Layer 4 of a small transformer language model trained on English Wikipedia (9 layers, counted from 0, width 128). Numbers have three digits each and are written without spaces.
A neuron's activation on a vector x is GELU(gate . x) times (in . x), where the dot is the dot product.

Input weights of the MLP neurons that the questions are about. A number n stands for (n - 500) times 0.00068.
n0 gate: 462516471409460685628625384506945416220387472666616409631649454366614627351282443597756600779694296651564623563511558618296536633480721529594569644426550441761551633424482421190417538431589508318657673312262210359472610394561337413423679521369490571622551223454474524540561460425483613714672454364546616646620439537408499346460428531520555461460538236287607425641610662486662359632502
n51 gate: 551480366420475486511682208634538230425486556559342406835608407252523413460398460559564496561667430507608435429793443389277483624608315447449187671584339391487517728529417506529473715750845643448364560555694330387501148439593359564496550435593553168651456485751488312407553384531804573504523662363520591837340341359308501473509672449640403382608418390519504550575572627446354592424407
n60 gate: 384688400438452389583625326530624465318485513593705477469369580633501337419587652422594509636641629598480487354551434433402416469489598702551656519605518615465465634452188366539364596524420436408474649390484562490552563753453375346295277563477587425497394398508334454376694538408873487322628506241514440829704581618438416449482871362513540626641556438401566422559302683417424323596320
n64 gate: 346562412704474467466347654639532535341501388570310434647407713558431433525351402590748449339483433343343602587539317496567624441564576584684392632528667482495679639575313623615410555335381461518467569371403503591342510317285413481591355520672654266584573636273614302485503184458672368348473409576467267345673698658462572254457369424568457436760319516550575715619551430650273276568357
n67 gate: 334571393026467601625483413424466280486592708508484495669492587382570303417510612531534499537685528406476792608458247536392586529524494641543434605725518455355645326457747569452338551576654463397715305328702666560640454697417727396389581585698407671279568633721221461635536545579521495613498520259528388364653127394211529529505713664596395539549432537547328528437472426544730486525524
n70 gate: 588701367478670548621598367514283421454455512381420487682646549510836489418547498545672436479498309414528612659512631582502623629434369546356564501303474499531639462534336643502387711562667602243438659184740580774426492247502692562576502533510657767525571623581576638476588451529336606336411581373524421679601361449343338496596447431668374750298545275430621340771501490270387279680662
n90 gate: 575496382435436207344761086364465484444428466506531412368652639471543565338394481402442457358407629194431492390270690464618549527590667794422606577624498708540356318345413575460656603750684862539654514606664629575585118520858575713343770397428482585216625467375523592578611535415615546428450554364412391468674335438325422557504557641476298634417687497254428432438468636426517437451445
n92 gate: 477574480236595538587591433456383418498533427592517458637492644730469270430852612407496521702697581577365589642698611560399602738576219457530410490267334402361325564578459392361395622473448323429652389626624343410557456503432521623475626529470583520320559516415345571534657429509611846509394685496550652708619405518579545540647520443403603481629429267697429163516428450576531411723501
n93 gate: 470674376587543470530598439420502298574458414477566619334621555336636140481626422598521381456704414591368452296657589363518487525688386685413482462585483618522463345440517446520312443583583445417701448637669540452341583259499568674715374226639672600319419551524601415322587562652436642575508697744439477385404282497399429588515539710840497425432387334439680393455263399631336544403688
n98 gate: 429541363372383535460710488379328526157364260611544628512472379338744527193465549492496621674260378601556591369480553436432497659535501550520363619603513546740475426411642516524439647727543715500631571611603387252440374411601243630320526674540650664596438605509282361445598512802510653633499679397386673623460369534518501487524513559475410441371451472434501259441587381663466477546413
n121 gate: 211615538132554465511792520415465526412393168509438671579415355345390290237691498731433684649502270662480533544403639617557425446611511501445510540603372457448413720625639663754364427436350459562476577473607557444531655480492555333444473552457431618506333657659244545601476576603477462596375550496461354606631535525364320641609617574721324290392607569549567312418357351714430500616533
n139 gate: 273499587507523329472547180388608523483687513500469375648631672462452635417596525603546508526756394330247472289645634580580596442590629426483415500478407507619463522555390456586399458639820437618620403423472540402312295613568400562289412434440583356440420611598535458344485355315806342441293767420733356564552359563407481761507253437460325523538654593337600397470492449379641452618809
n141 gate: 382810632564417379754410550671379536593668468259376644529664756317454594306443569372389641734510475440428568757292705599392751518351522595425401661677332315555441611464498659743389575358354643387685535527650461571364239591718582566379498350442428579386486519462564640514419426528528561653502517627707559447313269379290366397539312551566477579475544379728425486326496392553506456384548
n174 gate: 237632738500552533559514543691524684539652503616707503577384522490366364465748517484566643527714483445575525649384325518427530461550691557549550338583803781351477659621300408451584541404321550427379407317562720812743632624381507449519472351241374420595578447384436518391460447660611593466290457453494594624505518512392513309416568277691517395639390477497588415544666267626619407509536
n175 gate: 236435593336555517677422424513548385553471402160556664605631490544461522399544606345896591616477348256515439387714481540538661471562373540542444573472402333633594523544318375759535603659375502408718412221531396713734359460519546458547384489381468305489449417444477287529525552535517497300562370405792520598579448653387548692292482343560280516587731477475624549639506491398481564437392
n217 gate: 522438580418468523296580537332512458651603444411660362598592744461784571208679606320608269460790424644447498481540305593902458374578632341531592725430548615497455394682737487790601639420435488516744644534553511440194568425647490509246619533636748490374557633430489497744502431674486577639371598308562541302426581316354692617455464565331413626413413450639810521431616510596528707507733
n221 gate: 366409603489578780445576447405776662625410720575395542759472591537718293577617494585587760491227512623789612628377541613593412344347401560504487495635796458616208737478223526465577570471562499481506513449553434548561606410629332604379527449565518563672430649208560715259398318368352331713354443435416394583450624463463718493667662627585367579378475511380425254774787432636357408721710
n0 in: 347449483505459511601273510536423656472427404514540533293468328736305459590424481249668415876629457331509493694521363491548230525383774636513654371438509605501383609438566565526588737234540613450544641389436888554662515612118553455492718769347652575538701324647589480518327430496601431429401510309734346769577393578470547690576714541649292626424476491407583514460720421684354350499575
n51 in: 571499477457482436303441180610358343522553470504295315599512552313282543403560565603539629688345415710650566664581562201424438532349324389565386645616495455387830652483581597630344574718499484329618577654442280478606475638570343545164356482574342416488177474589418418336444557661728751361454543320595413496705490489384465570535634490792479562819458368481444379605356584575371532525200
n60 in: 532497592515556629464361672425374649780506336642269560425599425530506319790695820470337480335647463510609497542400584537634293454377680421344534506576510254491564393293569682254570548563293300355562688488540518388496580611321671668554481514653421561336375511596522447385527399509474469357366681581552485412674876661800525449333379180504543453518574351424253453605535482313697468522443
n64 in: 569411454588525421254649614411600748723459553510458725564502324449622674594394600598529381414441457364618707614480429551565519572381444520688458545734564145420298587441426525462358723580769665601558601405443396503573539403538536636601508835397476616210621650599518626728409475546285474638512560639733592426543535448491438583553429697302640496374684377635348575667569323672564632609511
n67 in: 305636473184601617631517517583748613654638453588593331450354639236603472469217692518188397427633482352183526603498598389415331730623565674618334639454528627499539229285817324459473387292441399374339257472382400397515553601627503564530572558621357560600677559440559312681473600422237529779267401593370305395671412439419429556243333574651506601664581780598452603570512509635545584470532
n70 in: 234375434587645341303724474491602465292428524417439424300384203310738503272336521562528240608236401514545474457354566367607606442576500464435685588377303605406465323616555710698510346569612441561554497270688310363489394683308522137482669449327352514572526370704286491517397494756573373292806664543710455504604372520389423763419688595521547467569639671474298376622482535658682741449435
n90 in: 388254533698767408557323612505628527531510596514446359470695581561606654260497598617704605446446388305359302690616495582531504576323364673773424484435487580676500577249424456392528662276548414523836328564419520683531398710655546287433563478471653413392552412557619501520667191421398305283430502679663448570409591553544395454637438479550329560420620400386086480489492523659469287379767
n92 in: 529551500589447517504478300751380547698481285464441674457565333400512629529302262514358372573480270493616412492631566501450543467473584356624616610707328495359496262447363404600434347704616695387608461464704420397545366356528328639561596443346607438588335454408263538508471595510423448449695217453572318544556422539637513201484748439243690346463489397660528601589580491535518374423323
n93 in: 462525641422532624585462376373487459631477409622552685556233234267510692438385306512633366300346591740370449422610480548576382473426662624603529714443457446540548450404580396589286336606600436310374567553420371408670459644537356667456649333516533348584530484664581757518491389449366343410398463497455583493326338465517402584399588587424320423516465734612573656541651609431552586368240
n98 in: 507543382597464455485528379424588577432445604426830459574553685748336299555565493473629671734657226295632578601576503544672557518777501597652437348559417495338473620563613565672766561531596491820414468405344486419497536479414431531580469458450553518369606536453512566421477389644483506710465309623504343348416516576206458491440448544361252476577277467540359654433197611565472613727547
n121 in: 737518397691406394636594649483361538439448445387730349480710124303559349442529391350591351602477750389275488411581482452536575426460554433453790631683717675566460397435654453613483687606320436430287660486581429625298531538702572497447498596535277391420558455560331371469472771582613473492539425455494347360359461360328385430691436337488435546407565429756471538402462419210313349315566
n139 in: 605606462677366260431474364464589411561616514601287601602429436306383604346380392611628535652466474168404378412583663627276491639507397476482459437643343355381471221331253547671449640694572626523471358657306651433597389419746387466591394365618374382495481426694158346533562496574582763353433802375757187654527428460421581549339530556483316358541537483564481397482540544384621413478541
n141 in: 636624530554443570664442344671527479450500416599685522662316526549657109718560617517308455534517356598386763604532567641315295413604306797375601490584364461598400451603449518560734474499578715380522333619399446432652419572492582664237600441571541541409552624539437568625388555332638672443364624499460510432447490360424453348485792420318496450528587343579498492615560657642522464459623
n174 in: 417283372520642636352602524430352559441338397429501792475684683667439354687641664473234343318633613569508464482608506908433541684456234566618494263290241423566341296463407629489587191570611393659489736376429302412402485345283715527521564478347259605604346384663644387478470757487379394374687568494632776508366425323533586478567445299270643476718426512523348531458399513741523671770518
n175 in: 601499769512584618646450348523507450546668557673599531485657817376684579509444490368622455522439408392406678308408660461629433170421399563529971573467631631416372392667624504511415315618502548594559329760572594685590214354690344486533492439551546568598415584486495466364561629427217493377293386545275256497459424549456320571483526409369513532196492490757584646453441757457494406514430
n217 in: 532498507684457173438376453599560522571496518653740531407522520511741605548343507420331873425532475526142635531436554418327641489539316675418619480587528593550792262416653520533378698556701516400585672581669561580505384334647636786601551597430629500556668474368312508389441575473704617356336407705384781398461432478497461257537240668518717582434341600470750572355556538493568641522744
n221 in: 599469506431601416397452447443427641631629640548346361440647630417442303585477587634636535646401610517631596566596664439567588348746562646672602465579504256580340450435596167287611340203340343630408631478618444185697700661513634484510462317236476516352508481452385717152468590559412667299469589403522578621462548410394437413219354523651608308704685439207463254494373332655514479521384

Each question shows a token from some text and the vector x that enters the MLP there. A number n stands for (n - 500) times 0.01.

" |": 486485443593388478536414431503452389506512502478483585481504504506499518505404457578588428543479529546313419473449627486492643879520493550385546422449488506528451545507468498344556450541442494387476571429548464478624503546596515439579483421476551590513460537465439543468564470584513472514638497517522522389496477494474589519562582566599423524496579509490525282535614499443508470325540
The most active neuron and its activation: n70, at about 1.2

"z": 647571263481250501610551632416484596521443471501549418300543554349349331470408448608451409535532492446425492445446528577472507417419463287452521452447277477632522371505655399702660400651445428545496439494441590434524564625556352524502497530477595360396462566375558464386458508572472477531319530615462480356475451587581482529566489498447441332472549547646677664486505483464417552292536
The most active neuron and its activation: n93, at about 0.9

"oman": 550437412440157498582451516445444670579330637505611581717525614476444371739505355487508530380619689556480592468586563427416555541426346492490477494472469349471524534398466516600418508444505390557549446549494549380465389552444466437479450512554569509534496439406424476338552523477658535469500525482486348351542453512615634547515398335501664632511667473432652746571534495517503651523290
Which neuron lights up most? n60

"i": 495489576454251481676401554408520433412521549449598401451624410524461441312555479671525423424427565551497477548502573531482434534418341372595564506405477332583479372477366690554447495630541653570384448562518559415580518487564621701560466536512492441468616554422252470539451590629496617508365541570509465459544426485563427519560470316423486530538334433653399582445403345359807726613452
Which three neurons fire most, strongest first? n92, n98, n0

" through": 541428540466283424507360573488497657472449518419481518430513461482543521521529509569510497423496446568485421472577459568525536878525559505517561491491448522441429567474570606427470467419462513252464459564399464508426553426514492518456504534489422349596423525475450532455594614542457532521573458608496489427574547492424478438428549550531526477442458522486567461432519480516460376370478
Which neuron lights up most? n175

" Games": 638500601734350509608681461586467496528381376531480500459431556595543285522447494661590562539582617551474489494576618537423426653639385556391474375689519437477392470627359554443506547547548567490523627500468412377393490412564407619572546560473521462414545449640392470248473390369461614397550615487370471593430512428667551497467306263462484447565505408609411574447507509451495458480446
The two highest activations, in order: n92, n60

",": 587558567374493518591530472683489290484453403517443331368546423511400479636515574358449464358486342472549359443510483567407426704483497426451497388430666579545642472528587521576637415490480559533346417505544467619468500561279597525542465429384500319626492411446608581479623528518509468549616649422304613497551499513271527522685405363497500421502379399594380614507546571418410639444530
The most active neuron and its activation: n174, at about 1.1

" the": 482427521592359393475275465524566507520454529518504589362407499577480447557503388769518432472475523483422493532492547463517505857447551552416503474534463553471468508551579451331530466517420461478437490404333505500498495504421518466461559484493532386586453456520395538523533591578469452490562563424528455453548447443562499636472570497648586528559436525626505399510615533513541453404461
Which neuron lights up most? n175

"itors": 556465719547305475556482522448597541461443596518357540499610524425464526474479423548508470619741521508555619574492546627304373595672411471463329493604415543432599399468597567798675599491527490443557595570503408350261511596572471455501550504499482491431546727588427411492480635490461580555542654498445530482339403442534556395450275262466349546446401492539507466419454411350558515520510
Which neuron lights up most? n139

"e": 514465510318151464384435531428580562471362409539473541694319423417516393509414504461540505520362373534543646596398533567536431539456448558502492457558502369550497435548421674429321640540503534467444548611699479315724498545405526388473536605482425478504556534523245595614480576566488531424488439473506553398480539424391330538569401519469530556487424603596335513432433567494617466577391
Which neuron lights up most? n98

".": 554464450512407454562527411481546489639541409620386277463371488533650491478466356465401598494444280481333421493448367583467475495448512496632385570563486588573636436441460428520615630440482598530452589583578546663723521579323568365542494508526478223415589630539433418656483502518378426554584566562373393637417329509271309622493324414434448406521423403457559675574567457504408446511597
The most active neuron and its activation: n67, at about 1.1

"1": 499517417508668600488456443573458574519513316490477608494334483550345442627417433479534546470755326601593544589398561431488464659597408494524476534620464457624398416532493643429465479466463567378427552480464560589786312451525300496687364433563526512588492614543632606716551461484501534534714462572510457673472574395581645507549522481507533567400476419462468592491653528390512469520462
Which neuron lights up most? n0

"'s": 424532469542260592572413536522532492618451458403541520441495434396419463430530458462441379357555552478569320428510552588556435707455539391455384430646643479376432618423458444578375504682505353578489583434464551546471573400493443568589643487482340480720614521708393523481512455536407414478582530618534397604554484550639503472423475433539641586476444413586602540605531304460367523611432
The most active neuron and its activation: n174, at about 0.53

"2": 448524553503580582535490464559436611595464417506505550435304445518313541658512568504445478519771216636464494532399552421552554696594454489520431531597452477524376408512483570319660450450430432478414558595422624328670294355527262487555500328594451423523459482531624654712452456437595518569681373601522416610485517459477565478608479516497403664518526482357500496504575571519500548468418
Which neuron lights up most? n0

"em": 513471577415426382474498673327474504635366384629597467227419618545439589652328556413410349412575462552645376376391517606449444459487504260490521423468416539509547433495431548454463539403482403453463449484458470553469700549504616361685471399536752607499556536560428519518580256566423604588531574443422349540324479506452669399451354442493513640611487468590527549542582462445608529556536
The two highest activations, in order: n141, n121

" m": 466486462521161482551569565513595388482427510531375355421361434427470397621445486504482466517578533454585393523383457665563616672482589477496440500521526483543479397489430647473591649471544440548415523505495415579548300498561377352693583474463436439493402379444572428436559474600340501590496529567490524600408592471651536403430527565711317465563615354532484563438602540464550408500467
The most active neuron and its activation: n0, at about 0.34

"F": 627499466355443552565396557594504593613310483452567649485360418624309324572464559326501420443508601455555538444624557659482436468609420489651656428576622500420467436550491572510394520441422490338606596477419561493741451684646476524553454477388592465405475562704491367460460503583455514490439634483552460548434766646510501537577559429476493465561655548358592560348529332494699424550338
The two highest activations, in order: n60, n174

"ane": 468607405551294422350449546396517462411391557568575409576589509572570441468566393589432429426401358511478440515478514493436682574573510574460491421525542309454535435466562590534580522564444557488413518584677357260500385613509464551426445789581461467546631469649377586621375506608504527576484454496716484465611558558650463437533457400407688503460413483615445358304513375539374682595499
The most active neuron and its activation: n98, at about 1.9

"0": 413610457464587510551453357357522613558474384418466602597407572436415487645427537540511466518593387619445579568568520586516397551569330538488439496567259485621597408378664601339544332492502616415441629351356526613627340505387482479651467439515419444565572568545491490634527534362495387556628546644527402660445472377606503472478520272425408556448748426434355493464627563474249273650454
The two highest activations, in order: n0, n141

"ah": 698461438436265629512461547373385611603362421468543491597382554627407273584508550616366351493471591585511571497429515571444572438406409305447335390490399502514494454317534339448447585504477404631486600484543543330546662602545602452461415405542456434487598572641414496593507649505378313461588552465631519545494396519433205459516629519444483518442427483492541520444473399451410532491555
Which neuron lights up most? n121

"51": 385511555540515510567498499590459441625434514519526486589083524510424568501518529593383525501651373539559377579500514516534626551580498583441273537522366621542474586624685418328550433450529495496461432542385618536843536555486497491440470436453467457381552663657603513685596499542501530538605532658437520401420571502615532571584512674585486546429634454455635562605378562346554595602601
Which neuron lights up most? n67

"osing": 680544575532440405451523558604507503572434490351449556446400373541467501528462483370463521347559432371629396480612438613523504702622623610473646494438307528423586489438638569329565685390499441574531618647438452292348604550583444691483572540611450488522418580451477443535571592426483681574548500530499607455593557418526577577472318477478410627522424516403508394485437569541578553709377
Which neuron lights up most? n217

"53": 515510396535391495452544520484438415493326385549440510488283512508486439363582366630482421541438359568582523563430609542411605423513435533515333513447369644493479504685474635681307407423559441483463530491465567543601578582490605641668485517396450534407522622597535450496592584679398512451654664630308487389358545499373293667437545635624474568426497567505593421464503416574442651682499
Which three neurons fire most, strongest first? n70, n93, n98

" |\n": 544431480545290461572529374627563351689500290531564487671473570447535451515287476424419409523534684440528488450447425449412597565635485525543540490533504534636453564473680543660523462479417460497382515477538598987594538684683558346427494508381582418520471621645587412508443512460503412470578455441446349563577336579342540403490579510444663710451592490487470604551500550514539560383456
Which three neurons fire most, strongest first? n67, n175, n141

"5": 473458549660558534510463494645380559594460427509510561439293423591384486398601505587415385460485368516493668598450609476511492529555368461561547567591479476444529479501419598485556445527503460336518525518434611563916511430537252391550547424539525315410642495492671428635402532574330394551744571609461514610478418418399397493552449383508602596444460491434518671543465513530569529618469
Which three neurons fire most, strongest first? n174, n64, n221

"===": 477452670539521393496352458460404476472413439399642414439494410609486436590562284832502403519614615469369399598569758445517639665496404526476450433604511426597414521519531487412444398586459533431573521468468459437409590457547567476518484457466480251567386426461338352466427570470418385590623510605490440465509314425509596603415521692579407403559603498457589548448557551438394647275524
The most active neuron and its activation: n93, at about 1.6

"ig": 497436388536375511629360491582474491421467677497453488446608546435578502615308519711577410400712597508469511555414514501516564426386665408381506413528389514550531645535433450443736502453519327461524474695557621475640621511470581455501422444537307412450433565631604504594398494499569412547388430713428508620426403523647449435300348414418507543627540358589377691647406560516682596424527
The most active neuron and its activation: n141, at about 0.12

"R": 416431571664369580554481536508575657635497564514545550538567486455325384677405398780570469452267576550536476503499638283489482515422628617537439420534371430543484496661460533470455658374480544395477439605602509521493649436553423498549485548409496284357303292435474560351386316470524522576493592523546491527373551570742459687467491441586241586518638567354428452544377495469327400450327
Which neuron lights up most? n221

" |\n\n": 537481430528453397443380514579491480537458446513554665323644549535513461598348483875592297622525617493380494546430600382565501614530422527529382432622320512695517453655549553445543460550362613448610624467493466601406520613655489546475470420451465285457411538527477411438500481481517421581661562659475623414496263518373508587383481708574579698592505576508479523445543470475560558341454
Which neuron lights up most? n93

"iant": 475481486585432507694488495537428564538467604534356495450541486568406528630603438378602461426462398593542481498443803578616449628550431493635386438543376536345369730471565588481535558539457498469613451717576420261534482620395369479571519482644428561468534508817555598544409527466490610513479580657484558349468664557426492421546512534456662774564550398536510438460723412499405487452447
The most active neuron and its activation: n141, at about 1.1

"ia": 650511486361250535433553604395494594567432393561641424483558491449574445407466485556499417441478524513480450566456549483509417705590460460456455501514544473458533338494442416527491577602531609543554426567703609263443407541589507661408480588511603571516467532557418551365388649530489544546543689638481492339519349537677514445526361398513483573608370368650556619466583457329567533534479
The most active neuron and its activation: n217, at about 2.4

"4": 434531563509661476471503442455496470506441369475528561531330339575341477585590516434514495411681312500506559494404528361557451603526303467559456549624516393504547513429574616309630365514475633501486657501500563564715556374435289569421542300595572384506455506409575514609390430646489491592724479534452515526572445458416402387466448448578614628466589366433333602512337525531380566725366
Which neuron lights up most? n51

" ": 597580334625414548525444418483439581700650306483507369416445477605523408564364430473477523482649457520531408513524486562380559642444442592531494516624506504556537459509496507523386574416504426523361593482411576686776410608443476394640500619541696472514503515417529471539595595493499506582106475610478424625544590413518679526586441472568575443421505591524439572493621608440409321502369
Which neuron lights up most? n60

"00": 608482464514519565629551583645519467547482350577453673541235683583371469633501520601353386402530424454439518620352570651383509504488540457595438525489368536468465583547550634495536476509485630505500526525279530726570518560590508485669405579397574431432458601518467346446634614521328375402529561675347520656446453381752352584470510356528589366459489486480531628388555480616315454587507
The two highest activations, in order: n174, n64

"ge": 574470517651458455813414485519646572499550572602755526535550468439419432482445495447491267430468410450511436666464524657494441453482398325633508403432324408512462440389241610543582567497545602462497261700523515275690560534449386505400502640504689452427453599581458514489386671485521573522423519468553506343460512420580394430441571442457706500385545592583553531460547469393407564560359
Which neuron lights up most? n92

"ona": 461606270426360504526589655411476664539424499466703408360464534601295369457478480506434327516402541514610555438438410482400559543496397417416433468483573480457384264436639551565507315574455571568481427427541527237344480598651488542487496532532569498353451524574380375451426608595314464478452435648638463404543472480522264504391351626527546476548619622607570635532537371553458465499499
Which three neurons fire most, strongest first? n67, n121, n98

"ne": 556625276480410449411485503411571518532570555453606660530584469528480583703446598493488431363401403476567520528392535526478483466365425519485458405504472422398422414725545533377366546529466575532570379553472481323728552588388412400482514608420443514562570429618362487726235492660554555435712355401382373376444534432680436472417513643466681480413781516587391396494486484487392459444467
The most active neuron and its activation: n90, at about 0.15

" list": 528535500637444564561632419617490491465415612593484526497496628475458497669276382480339503561578614492504468455443593555425324666517481541425462504565264436522498570521302586484420518497395676488599484513528541470311630538549456573434475406489426351407498539413410487479545322383631475479483453481486433748447440559684572623301303414441344517455416436449526435507544590388438519605429
Which three neurons fire most, strongest first? n139, n60, n141

"46": 582533539619464551509481503779457489574345431613368601615247649518359424547528546548302504496476424554499554476354541500401489511422435572617373477519537550645493375658524525557466373470549500613415544531410449529641484526509445523673391576386509541377442630488502388641730583581283454522653529673356488476502475494656418623545476519662459606385568522461611574512605485510390492694521
Which neuron lights up most? n64

"|": 501506631649418389638212500584544483465389588515619670478592498479438359591447313570518355557623588415254422504484562523615538644464435619355481502546562557620332550436442445541445524522374592567461513584406496391464677548628558526553602501439569514537368555509438624574517556514493345536588689556429419459492352425599546511469555633666517427455479487560588392458539447459476507348451
Which neuron lights up most? n93